Layer 6 of a small transformer language model trained on English Wikipedia (10 layers, counted from 0, width 64).
A neuron's activation on a vector x is SiLU(gate . x) times (in . x), where the dot is the dot product.

Input weights of the MLP neurons that the questions are about. A number n stands for (n - 500) times 0.0011.
n0 gate: 406,521,510,355,363,212,462,622,99,331,558,519,727,333,339,487,615,590,420,502,598,654,335,581,620,504,404,292,397,642,259,487,323,735,663,586,410,430,609,388,693,486,322,488,479,428,272,444,438,286,490,536,476,624,390,558,548,472,552,614,566,414,396,433
n4 gate: 700,412,559,663,503,185,593,432,381,388,387,473,437,188,452,315,364,556,289,490,473,513,179,651,612,451,596,465,346,609,399,804,627,648,624,399,378,355,409,632,668,622,567,723,549,223,286,687,719,298,578,304,705,313,634,542,474,374,677,320,482,402,416,506
n34 gate: 440,569,239,548,654,315,525,461,682,224,494,665,510,490,395,589,382,607,623,278,479,525,766,489,361,456,472,543,640,702,468,540,586,467,615,611,538,299,545,254,651,524,298,564,594,579,632,241,548,405,277,606,564,541,517,623,849,562,450,632,727,420,462,633
n52 gate: 490,698,597,420,248,287,578,341,608,514,524,430,358,420,528,711,634,423,571,605,385,442,424,532,522,590,492,528,552,543,628,498,958,391,606,472,614,298,330,355,507,138,614,315,468,553,493,576,447,744,570,644,643,626,376,640,464,559,527,323,337,481,628,699
n77 gate: 526,519,309,605,633,606,502,610,423,273,292,398,647,627,772,463,408,341,548,593,664,518,422,572,624,324,659,315,638,619,438,444,553,622,396,565,419,494,597,873,421,653,664,421,401,392,404,410,431,410,352,794,481,589,551,414,452,371,481,579,537,428,464,437
n102 gate: 567,518,610,887,493,348,444,735,460,368,492,455,436,475,411,524,314,670,323,584,304,587,478,344,515,566,373,567,303,769,598,724,576,492,705,516,269,635,575,414,647,458,671,383,351,626,457,511,506,531,448,446,493,609,430,216,516,471,373,546,644,463,680,533
n105 gate: 412,449,406,609,497,446,463,625,219,477,610,566,686,724,612,592,636,531,635,507,315,474,534,488,727,543,373,673,398,531,443,515,481,514,419,514,564,503,471,572,443,329,332,682,735,464,707,640,665,594,384,465,474,261,392,607,699,561,630,625,246,657,328,480
n106 gate: 403,373,475,615,583,354,495,763,379,433,447,422,276,278,434,496,279,238,656,486,567,345,356,560,333,401,731,448,564,473,500,537,568,463,809,602,513,522,401,403,620,377,336,507,583,480,470,438,561,435,460,268,269,453,650,637,509,367,691,447,739,241,422,481
n119 gate: 374,618,654,387,441,593,587,688,542,360,724,339,397,433,455,444,609,490,490,596,589,355,525,309,306,421,506,452,327,358,524,363,472,317,577,244,441,601,531,553,874,511,439,596,465,513,544,659,455,672,355,394,532,725,407,724,550,622,801,530,560,584,445,342
n122 gate: 536,723,586,537,342,340,566,571,661,467,475,560,509,443,370,480,387,622,454,593,513,541,546,370,441,442,542,608,286,437,597,411,498,545,649,238,394,464,679,506,512,636,844,513,582,668,546,518,712,386,678,635,398,808,160,363,365,638,467,384,472,604,500,440
n123 gate: 503,548,509,429,589,343,547,429,563,349,372,248,573,557,594,584,523,542,565,665,543,721,604,531,504,415,360,417,575,558,408,775,547,661,442,622,375,392,42,267,583,354,480,302,331,684,603,448,613,501,501,689,477,460,657,423,546,455,491,544,556,755,231,666
n125 gate: 507,617,798,591,424,651,426,370,453,283,425,444,310,334,487,527,379,725,494,564,630,450,494,446,619,463,372,621,456,562,473,628,423,221,590,729,386,574,600,413,630,475,324,237,617,432,212,672,338,469,708,389,549,385,574,596,638,598,337,568,370,629,267,318
n129 gate: 616,379,441,504,389,702,593,654,643,517,791,205,440,319,450,512,434,494,234,389,711,602,395,264,431,541,539,628,411,765,541,394,568,438,392,297,507,432,384,369,415,610,419,432,486,424,458,425,421,399,117,447,543,535,475,647,689,487,395,487,576,496,584,705
n140 gate: 519,606,810,798,480,623,515,476,678,473,400,611,392,685,409,410,595,628,417,633,601,600,449,331,468,853,253,760,537,712,639,536,430,520,381,681,488,394,353,412,421,495,514,375,671,432,395,478,584,762,506,657,460,554,391,369,698,498,645,610,585,712,344,330
n142 gate: 367,516,516,593,463,594,480,638,514,413,471,482,626,651,577,658,559,707,601,545,395,698,580,400,265,648,468,426,687,403,428,619,483,504,419,584,841,223,497,436,514,514,556,301,476,371,396,461,393,701,646,325,399,324,378,510,669,615,384,593,392,523,685,479
n147 gate: 494,668,346,598,327,438,358,475,567,668,655,643,370,446,432,425,477,267,481,523,442,380,404,381,584,460,411,527,727,410,389,584,517,467,746,533,488,598,692,531,282,648,404,595,477,833,540,543,511,477,487,528,642,598,302,436,557,542,516,602,597,485,460,531
n154 gate: 323,528,424,223,567,753,359,533,326,532,599,463,418,524,371,454,496,380,423,465,544,635,471,386,589,530,613,306,382,668,417,400,619,501,376,485,613,364,536,271,519,541,385,479,316,619,543,220,329,475,744,529,814,492,334,363,662,559,354,530,505,634,560,548
n172 gate: 456,379,583,724,475,671,521,494,428,433,470,471,573,512,530,467,539,489,646,557,604,493,399,375,582,363,158,382,364,445,827,307,490,617,155,650,611,553,461,542,641,544,608,690,636,256,514,454,441,503,491,701,496,770,546,433,457,359,447,653,343,356,185,422
n174 gate: 517,514,582,410,486,286,473,394,537,514,258,582,625,216,627,599,557,379,427,372,477,636,151,577,606,518,429,179,305,725,573,489,341,666,521,582,493,525,624,390,739,334,347,610,488,543,686,324,481,435,521,490,482,673,414,379,405,372,530,494,314,547,517,333
n191 gate: 429,332,460,293,437,378,479,607,503,589,444,156,849,511,607,297,261,407,756,629,488,557,422,640,658,526,467,562,705,372,332,663,481,635,510,718,451,338,661,691,453,466,418,412,300,177,521,684,458,344,588,433,359,588,332,620,564,508,636,267,367,305,519,458
n0 in: 369,325,321,557,221,614,336,612,565,444,291,646,636,545,569,530,357,546,401,400,521,356,595,331,467,569,538,503,604,603,416,228,187,469,681,419,617,702,544,490,438,612,674,297,612,459,387,453,528,441,466,396,490,629,443,699,563,516,544,364,305,546,517,419
n4 in: 643,359,432,383,396,660,559,681,424,542,264,474,505,741,546,458,538,416,873,310,547,642,258,378,671,438,519,527,679,381,469,532,734,419,310,352,741,490,395,402,489,391,593,551,630,367,507,379,473,607,612,918,614,633,385,348,630,538,406,321,631,406,439,584
n34 in: 498,472,367,584,665,666,515,465,696,488,280,205,562,576,314,413,596,457,602,483,499,302,536,453,583,382,482,587,580,648,481,457,224,633,561,492,390,251,537,534,560,676,341,539,509,432,484,627,450,364,475,483,359,529,710,390,426,624,593,589,741,436,586,481
n52 in: 477,560,643,453,751,410,681,599,414,559,357,121,456,595,263,465,518,394,544,513,612,572,430,626,621,590,710,395,451,460,407,633,422,468,582,332,393,390,213,707,577,445,571,306,541,504,503,694,479,681,534,682,508,280,666,665,493,600,568,582,523,461,488,302
n77 in: 562,382,756,508,435,699,513,548,266,471,517,517,448,404,569,364,630,501,370,385,422,318,615,741,588,474,442,359,301,456,754,261,520,718,452,553,488,504,382,387,690,421,300,363,358,405,401,600,409,361,482,333,575,566,558,662,513,627,522,580,224,570,497,679
n102 in: 860,372,516,557,363,573,485,442,462,458,500,374,471,312,646,752,491,554,498,243,497,342,643,321,487,479,575,231,531,484,622,628,321,550,514,349,312,705,575,605,657,619,776,460,309,539,286,431,559,344,551,403,443,462,345,429,588,293,544,570,840,657,564,518
n105 in: 514,500,464,282,330,663,450,523,235,295,520,425,489,437,574,485,631,492,516,609,557,523,377,637,378,549,475,627,408,543,378,517,527,269,588,719,612,589,377,784,402,392,540,390,338,338,484,376,369,441,631,544,620,645,738,543,391,432,381,512,401,253,543,338
n106 in: 625,619,381,491,496,497,692,478,421,381,456,407,589,381,519,517,333,429,287,590,392,635,622,674,352,682,520,364,465,397,605,516,346,569,475,480,468,622,417,372,461,698,376,424,525,457,623,432,354,681,495,378,294,574,640,557,237,417,524,304,501,684,647,626
n119 in: 425,382,579,491,354,591,390,576,525,491,606,569,465,624,344,509,540,617,637,462,644,585,580,480,688,510,424,541,515,307,523,430,764,344,501,407,442,577,565,477,314,571,468,462,528,525,691,408,360,456,217,529,459,699,648,592,386,540,470,449,481,571,508,655
n122 in: 652,431,436,627,338,466,354,556,454,671,613,656,604,425,149,497,512,544,542,302,607,512,440,319,298,345,229,367,530,519,577,527,450,462,453,319,548,703,580,458,462,583,512,384,738,379,842,619,437,469,434,357,517,350,403,610,412,420,530,583,575,500,445,568
n123 in: 393,473,561,151,505,669,467,570,541,440,534,491,602,515,513,510,537,543,607,663,223,299,526,543,303,325,569,581,491,361,424,440,600,478,352,715,454,523,381,784,592,734,226,272,424,355,480,526,483,424,481,320,629,727,580,658,356,533,429,296,492,635,557,635
n125 in: 505,470,558,606,507,458,805,528,491,565,702,499,577,305,475,331,761,482,369,228,626,518,641,634,540,620,380,564,490,488,627,347,451,827,339,400,449,452,357,528,669,388,522,516,691,457,345,675,261,749,545,491,498,494,489,844,453,676,201,352,340,451,544,507
n129 in: 377,446,532,364,536,547,473,502,501,422,356,449,580,732,317,341,579,357,446,614,458,484,507,612,601,465,493,612,654,129,428,467,652,634,344,474,505,349,406,423,425,586,408,387,319,540,196,379,527,439,341,478,391,299,440,638,369,362,292,666,326,500,603,331
n140 in: 584,512,473,649,566,702,416,575,810,452,664,465,449,513,231,382,561,390,586,670,467,494,420,256,456,547,636,475,417,544,318,741,593,446,655,495,375,481,397,795,453,467,281,508,590,460,466,434,630,620,421,310,671,700,532,550,562,447,692,451,318,533,420,696
n142 in: 468,500,415,463,348,541,572,480,477,650,423,401,547,562,356,676,325,512,564,498,362,501,641,322,641,669,641,544,487,493,477,617,864,413,441,410,406,497,601,509,595,224,367,650,642,705,324,414,342,335,282,626,329,383,315,576,299,512,365,509,745,496,609,529
n147 in: 519,530,332,681,396,284,348,443,635,639,512,436,593,623,397,441,521,703,477,432,492,664,600,548,526,493,612,526,616,553,602,306,574,336,438,528,471,359,653,636,571,423,732,756,398,601,575,459,549,471,535,588,611,416,280,602,385,587,324,327,539,649,487,611
n154 in: 496,540,444,503,630,656,605,536,812,397,526,494,485,473,472,338,454,575,687,479,316,733,360,448,596,545,618,529,548,479,540,478,457,504,349,691,297,490,401,454,494,446,437,572,391,583,363,539,261,724,496,708,267,576,355,624,639,437,537,496,618,661,787,800
n172 in: 484,434,602,458,386,360,588,491,375,491,519,612,614,558,561,433,464,466,399,401,459,683,528,407,443,559,415,518,554,141,446,589,530,616,372,531,472,503,563,341,229,507,371,540,408,535,564,568,452,608,403,627,549,500,465,466,125,573,403,683,615,362,638,680
n174 in: 547,363,719,625,472,722,663,502,609,588,478,356,535,569,546,400,600,701,376,470,512,306,334,412,526,412,508,399,550,531,550,558,450,341,255,545,545,455,360,380,590,425,349,442,593,400,453,311,572,669,663,525,357,631,714,710,403,670,393,478,486,581,441,457
n191 in: 549,244,512,446,653,498,359,488,546,550,504,496,510,327,391,572,370,430,397,534,498,538,490,791,738,681,597,595,419,563,344,512,624,545,587,406,463,256,346,454,407,624,325,367,399,439,755,590,655,547,659,414,608,282,606,427,436,511,449,529,443,446,426,362

Each question shows a token from some text and the vector x that enters the MLP there. A number n stands for (n - 500) times 0.0076.

"k": 508,724,629,555,480,637,640,593,403,553,580,748,442,521,487,683,604,369,473,441,665,539,669,639,465,356,650,330,455,296,504,343,567,722,542,571,534,706,355,522,352,426,400,513,623,463,519,573,387,360,517,500,406,406,587,287,260,419,469,555,437,424,481,581
The three highest activations, in order: n172, n77, n106

".": 513,471,428,402,194,496,497,429,673,422,526,746,429,582,402,500,542,625,478,327,511,423,465,538,654,452,663,561,361,370,305,256,318,438,371,541,602,493,313,511,579,346,213,591,386,477,528,618,306,557,650,399,534,437,682,465,569,396,640,324,511,395,523,534
Which neuron lights up most? n154

"u": 514,640,441,476,442,803,647,611,449,322,352,471,602,562,630,524,456,581,254,272,538,423,643,585,504,474,625,609,426,412,253,458,397,480,643,381,634,647,426,587,508,284,261,369,716,479,422,561,495,555,364,464,470,448,399,459,470,431,236,723,432,614,521,552
Which neuron lights up most? n125

"h": 559,734,627,471,368,453,592,642,684,515,482,496,413,455,462,414,688,550,291,463,507,633,455,493,284,394,612,392,430,272,370,509,399,650,552,227,708,598,414,627,391,378,380,411,440,536,484,578,307,523,373,679,427,454,515,372,447,452,364,765,432,523,472,539
The most active neuron and its activation: n129, at about 0.86

" first": 625,434,524,589,570,483,434,642,424,435,512,505,434,591,623,453,616,594,617,481,458,382,374,609,457,362,569,424,633,274,566,413,387,694,390,402,472,643,477,561,485,322,177,483,531,437,516,585,457,508,607,591,594,312,569,252,428,637,501,408,446,402,464,471
Which neuron lights up most? n77

"i": 636,501,521,424,530,755,764,492,309,536,481,495,361,465,482,594,293,820,223,273,522,364,510,683,724,447,721,601,426,501,587,432,519,536,575,470,575,245,386,613,418,401,272,494,463,543,533,526,467,440,512,646,507,386,271,473,662,408,443,484,571,424,557,534
The three highest activations, in order: n154, n4, n125

" P": 596,561,446,501,465,561,644,531,473,320,586,476,425,421,567,591,607,690,391,545,595,492,594,659,466,589,371,430,436,485,574,317,444,377,481,424,483,663,487,693,307,335,418,515,606,526,538,519,559,520,629,520,509,359,539,169,523,368,480,477,652,561,633,564
Which neuron lights up most? n102

"em": 539,423,434,361,325,647,374,640,559,818,400,516,473,459,371,814,361,492,337,494,619,507,521,650,571,610,282,426,613,431,634,313,512,466,599,490,444,637,601,543,338,328,331,582,398,516,556,617,347,631,536,681,436,416,319,369,532,455,462,515,707,439,484,489
The two highest activations, in order: n147, n123

" p": 575,505,516,455,527,646,592,579,615,348,563,549,445,400,580,585,591,655,382,538,614,598,625,565,488,591,454,395,379,506,660,443,519,429,547,292,628,489,525,799,329,332,341,551,623,456,607,561,579,658,667,522,455,416,621,253,559,356,686,428,639,637,616,631
The two highest activations, in order: n140, n0

"od": 600,539,416,516,589,650,524,675,597,506,509,350,594,655,491,419,420,515,435,387,634,497,649,464,486,477,611,374,453,290,480,565,458,537,551,630,713,864,542,388,619,282,390,417,615,501,394,591,510,476,577,486,504,396,534,261,413,467,254,616,542,528,636,534
The three highest activations, in order: n142, n102, n191

" ": 752,501,538,581,164,372,576,568,547,481,523,672,489,653,499,426,528,442,424,538,559,474,479,648,499,341,574,410,412,339,471,547,312,325,693,359,585,483,388,598,407,362,342,355,529,464,481,435,635,433,580,387,398,560,443,345,614,296,298,327,586,535,424,603
The three highest activations, in order: n122, n4, n106

" th": 555,589,602,543,442,729,589,670,775,575,706,532,432,618,494,447,519,508,395,544,602,535,498,548,229,508,717,399,331,420,631,431,334,447,588,404,566,548,458,644,418,385,428,398,340,439,595,666,433,508,465,508,103,610,492,282,402,477,451,355,420,453,464,629
Which neuron lights up most? n119

" wh": 614,456,500,510,491,735,638,478,706,479,698,628,457,567,486,497,494,649,393,425,550,485,415,433,442,606,555,215,391,427,517,324,414,499,378,263,568,481,473,701,387,461,311,484,385,429,437,359,409,423,277,611,313,525,658,311,491,501,653,292,360,444,582,562
The two highest activations, in order: n119, n77

" the": 712,386,634,551,429,554,459,520,705,511,568,492,576,576,466,420,571,719,492,393,549,510,616,619,469,524,612,448,523,531,416,335,433,559,271,380,498,520,357,715,435,231,335,508,422,555,490,429,448,526,438,484,237,537,486,241,573,685,385,525,475,459,562,549
Which neuron lights up most? n142

"ou": 695,508,575,546,369,593,622,628,600,459,682,683,796,381,463,474,308,589,251,456,450,469,522,466,435,431,583,393,717,516,610,420,471,631,636,494,514,729,335,469,468,452,308,387,280,441,439,555,457,613,580,404,349,282,427,409,488,242,476,374,406,376,669,427
The most active neuron and its activation: n102, at about 1.6

"a": 584,728,282,328,542,693,661,536,451,451,479,529,644,655,566,465,428,453,412,317,597,648,569,518,396,435,547,511,536,346,506,359,452,496,595,440,582,598,468,525,525,395,340,327,606,470,491,616,323,401,534,394,401,458,383,260,396,348,562,673,551,447,476,435
Which neuron lights up most? n140

" is": 506,244,489,385,577,666,574,524,565,353,469,541,544,568,559,627,277,464,353,513,494,476,470,611,600,479,498,389,404,335,523,321,238,513,407,450,575,637,464,603,388,450,421,310,737,509,417,504,513,478,682,586,505,423,422,260,751,500,444,244,544,539,556,243
The most active neuron and its activation: n147, at about 0.48

"ay": 616,720,483,474,270,702,636,335,617,410,537,658,597,488,560,670,469,492,399,571,386,442,493,552,430,355,396,440,507,253,513,309,542,699,459,457,538,557,369,352,495,307,416,549,504,528,499,821,428,607,571,656,478,437,506,329,356,585,452,442,461,519,649,589
Which neuron lights up most? n172

"ec": 605,445,377,472,455,500,466,384,456,416,497,703,612,415,543,512,591,464,302,500,546,490,527,383,572,484,478,289,672,320,406,480,546,616,711,448,679,731,409,771,482,230,396,362,668,448,426,531,396,448,311,561,575,326,482,424,633,261,337,630,610,690,517,492
Which neuron lights up most? n0

"ar": 532,377,567,536,438,566,617,411,704,524,492,493,560,347,449,528,632,712,500,321,573,381,363,412,544,484,744,424,346,349,336,346,399,537,419,495,590,745,502,519,291,337,255,488,498,512,445,687,381,578,416,567,385,486,679,397,557,223,473,646,480,356,633,564
The three highest activations, in order: n174, n147, n172

"ost": 530,361,552,529,332,467,481,439,441,323,394,387,479,467,443,528,317,650,488,181,453,404,595,671,623,382,562,295,539,299,423,490,499,570,672,542,653,597,454,609,380,243,308,544,628,355,430,660,539,673,520,621,244,331,494,402,527,419,422,395,537,529,644,655
Which neuron lights up most? n106

" that": 623,348,536,672,366,626,329,466,535,435,592,593,556,692,543,469,539,625,463,378,513,556,365,552,408,446,448,428,385,382,414,371,423,597,304,462,463,489,394,695,361,318,361,460,428,416,448,521,339,654,417,619,519,503,626,272,505,573,588,303,493,415,546,621
The three highest activations, in order: n172, n77, n140

"5": 537,355,335,470,309,437,676,475,577,387,345,520,406,670,426,372,521,585,511,615,423,492,532,646,526,376,451,372,554,408,467,369,339,456,541,415,536,661,450,660,321,411,245,537,315,455,616,557,273,554,601,459,465,452,568,340,735,625,445,607,429,336,432,579
The two highest activations, in order: n105, n102

"ine": 460,542,364,354,314,685,388,599,370,375,447,679,595,626,575,575,400,525,475,477,448,497,613,559,485,339,550,442,473,231,653,514,550,658,513,463,473,432,418,510,536,274,275,452,538,564,462,646,441,472,540,542,662,428,405,267,429,495,404,479,660,517,527,674
Which neuron lights up most? n123

"ing": 648,424,579,374,610,454,378,455,564,408,486,641,627,684,528,307,427,605,484,410,609,421,337,627,645,463,497,520,466,281,284,515,449,654,522,336,529,562,465,713,275,340,421,568,678,495,423,628,648,416,637,726,599,556,280,405,588,600,398,468,460,539,642,447
The most active neuron and its activation: n4, at about 1.7

"19": 606,531,163,394,512,562,737,542,468,594,489,568,443,601,495,460,628,456,552,363,611,333,332,675,611,355,348,560,525,498,499,536,389,383,725,447,550,699,609,555,435,287,357,512,366,532,627,486,335,433,716,540,577,467,543,429,363,395,407,697,434,357,555,659
Which neuron lights up most? n123

"ap": 593,340,668,594,461,496,633,652,523,554,293,570,551,337,748,364,536,753,370,501,566,470,587,446,578,497,537,405,481,335,394,547,572,494,615,512,490,787,548,507,512,237,444,532,470,459,403,630,288,733,659,649,518,338,587,447,377,331,586,393,564,646,522,417
Which neuron lights up most? n125

",": 580,481,454,480,514,638,331,564,616,433,560,815,489,715,586,367,516,747,361,429,609,379,422,604,497,422,530,532,435,397,327,463,407,454,385,442,627,472,509,488,407,313,383,401,545,556,457,559,457,385,609,463,477,526,448,252,667,480,513,391,665,410,593,549
The three highest activations, in order: n52, n106, n154

"ind": 679,475,529,626,342,545,434,562,489,462,431,724,571,447,518,540,502,552,546,462,514,445,345,442,732,358,653,373,311,290,426,459,438,668,443,419,521,543,611,652,298,417,318,418,507,496,482,701,538,388,590,751,508,479,418,333,579,356,443,336,392,605,762,635
The most active neuron and its activation: n4, at about 1.1

"x": 477,463,296,386,440,567,559,568,415,520,320,631,625,617,709,535,425,551,375,599,502,546,667,566,289,340,598,414,519,332,482,497,418,647,739,478,580,681,361,405,631,356,250,409,260,523,548,485,532,606,584,554,558,383,460,330,554,345,282,637,627,487,483,596
Which neuron lights up most? n123

"S": 425,440,382,441,400,469,677,463,463,577,447,666,373,489,411,569,775,419,387,457,612,539,708,620,462,357,637,382,541,377,556,346,367,592,459,483,506,525,300,435,425,269,374,434,493,434,472,568,371,525,661,412,598,347,577,275,613,461,493,501,555,290,574,361
Which neuron lights up most? n140

"ign": 533,606,464,605,365,558,409,718,569,466,476,512,526,635,517,455,387,627,398,254,566,385,541,629,497,365,656,485,583,286,390,505,375,555,704,402,587,750,473,563,491,293,364,490,400,521,367,456,575,449,681,680,637,373,582,316,487,494,525,512,450,686,527,702
Which neuron lights up most? n147

"rit": 588,610,330,455,463,686,383,454,508,815,456,589,519,480,551,531,559,602,292,458,450,620,605,721,411,360,540,448,556,319,579,309,338,569,466,655,466,523,722,473,396,243,400,474,392,753,445,534,301,619,608,582,586,372,370,436,410,483,389,561,576,439,648,480
Which neuron lights up most? n147

"er": 562,594,506,488,454,492,555,647,575,526,393,587,645,460,323,734,603,459,340,318,487,488,665,608,382,692,625,616,519,254,585,415,438,627,749,374,606,592,521,496,281,260,442,580,327,394,521,581,456,629,510,592,429,521,505,346,773,577,653,397,593,424,553,506
The most active neuron and its activation: n123, at about 0.45

"om": 408,346,600,385,254,658,567,517,506,558,394,608,495,472,469,609,334,753,169,365,510,446,759,720,646,488,636,446,501,412,424,594,184,469,563,521,485,791,507,602,361,420,464,475,504,444,662,566,591,578,653,597,541,577,446,409,650,411,372,411,527,363,440,655
The two highest activations, in order: n129, n34

" The": 649,415,688,581,436,554,400,546,605,539,487,441,555,563,500,378,593,719,453,427,585,459,549,561,505,488,602,512,499,560,398,347,362,540,228,280,417,527,426,783,374,248,323,481,371,464,454,425,441,562,390,506,313,458,525,279,595,719,455,532,478,490,549,625
The two highest activations, in order: n77, n140

"ud": 625,655,380,355,593,681,573,408,651,685,538,427,502,518,694,575,706,549,429,535,494,476,519,529,507,499,513,350,608,322,573,384,544,735,591,615,584,807,522,258,466,276,269,451,558,419,403,576,429,693,430,545,539,467,536,346,355,364,544,710,585,628,562,447
Which neuron lights up most? n174

"R": 531,474,310,593,514,584,668,596,451,359,489,635,419,554,483,488,741,531,436,319,409,480,764,608,435,257,680,340,721,401,567,440,428,465,452,424,600,537,453,448,522,341,401,478,453,462,479,647,476,448,619,439,561,373,563,250,539,454,532,442,601,318,592,538
The most active neuron and its activation: n34, at about 0.67

"r": 357,270,611,534,430,579,545,721,577,598,524,515,398,476,470,711,520,579,578,524,503,413,497,500,624,356,627,524,557,230,472,330,308,310,615,392,702,633,373,649,362,422,371,535,299,503,524,474,541,477,467,658,289,307,392,453,473,209,576,510,462,256,686,552
The most active neuron and its activation: n125, at about 0.47

"s": 467,544,492,382,419,599,442,685,416,335,505,632,578,747,478,450,494,458,354,429,603,570,670,434,338,334,628,387,336,245,623,410,507,604,581,564,545,728,403,578,455,325,398,463,596,567,378,484,467,534,570,526,435,488,478,285,489,283,426,486,552,426,618,464
The most active neuron and its activation: n191, at about 0.52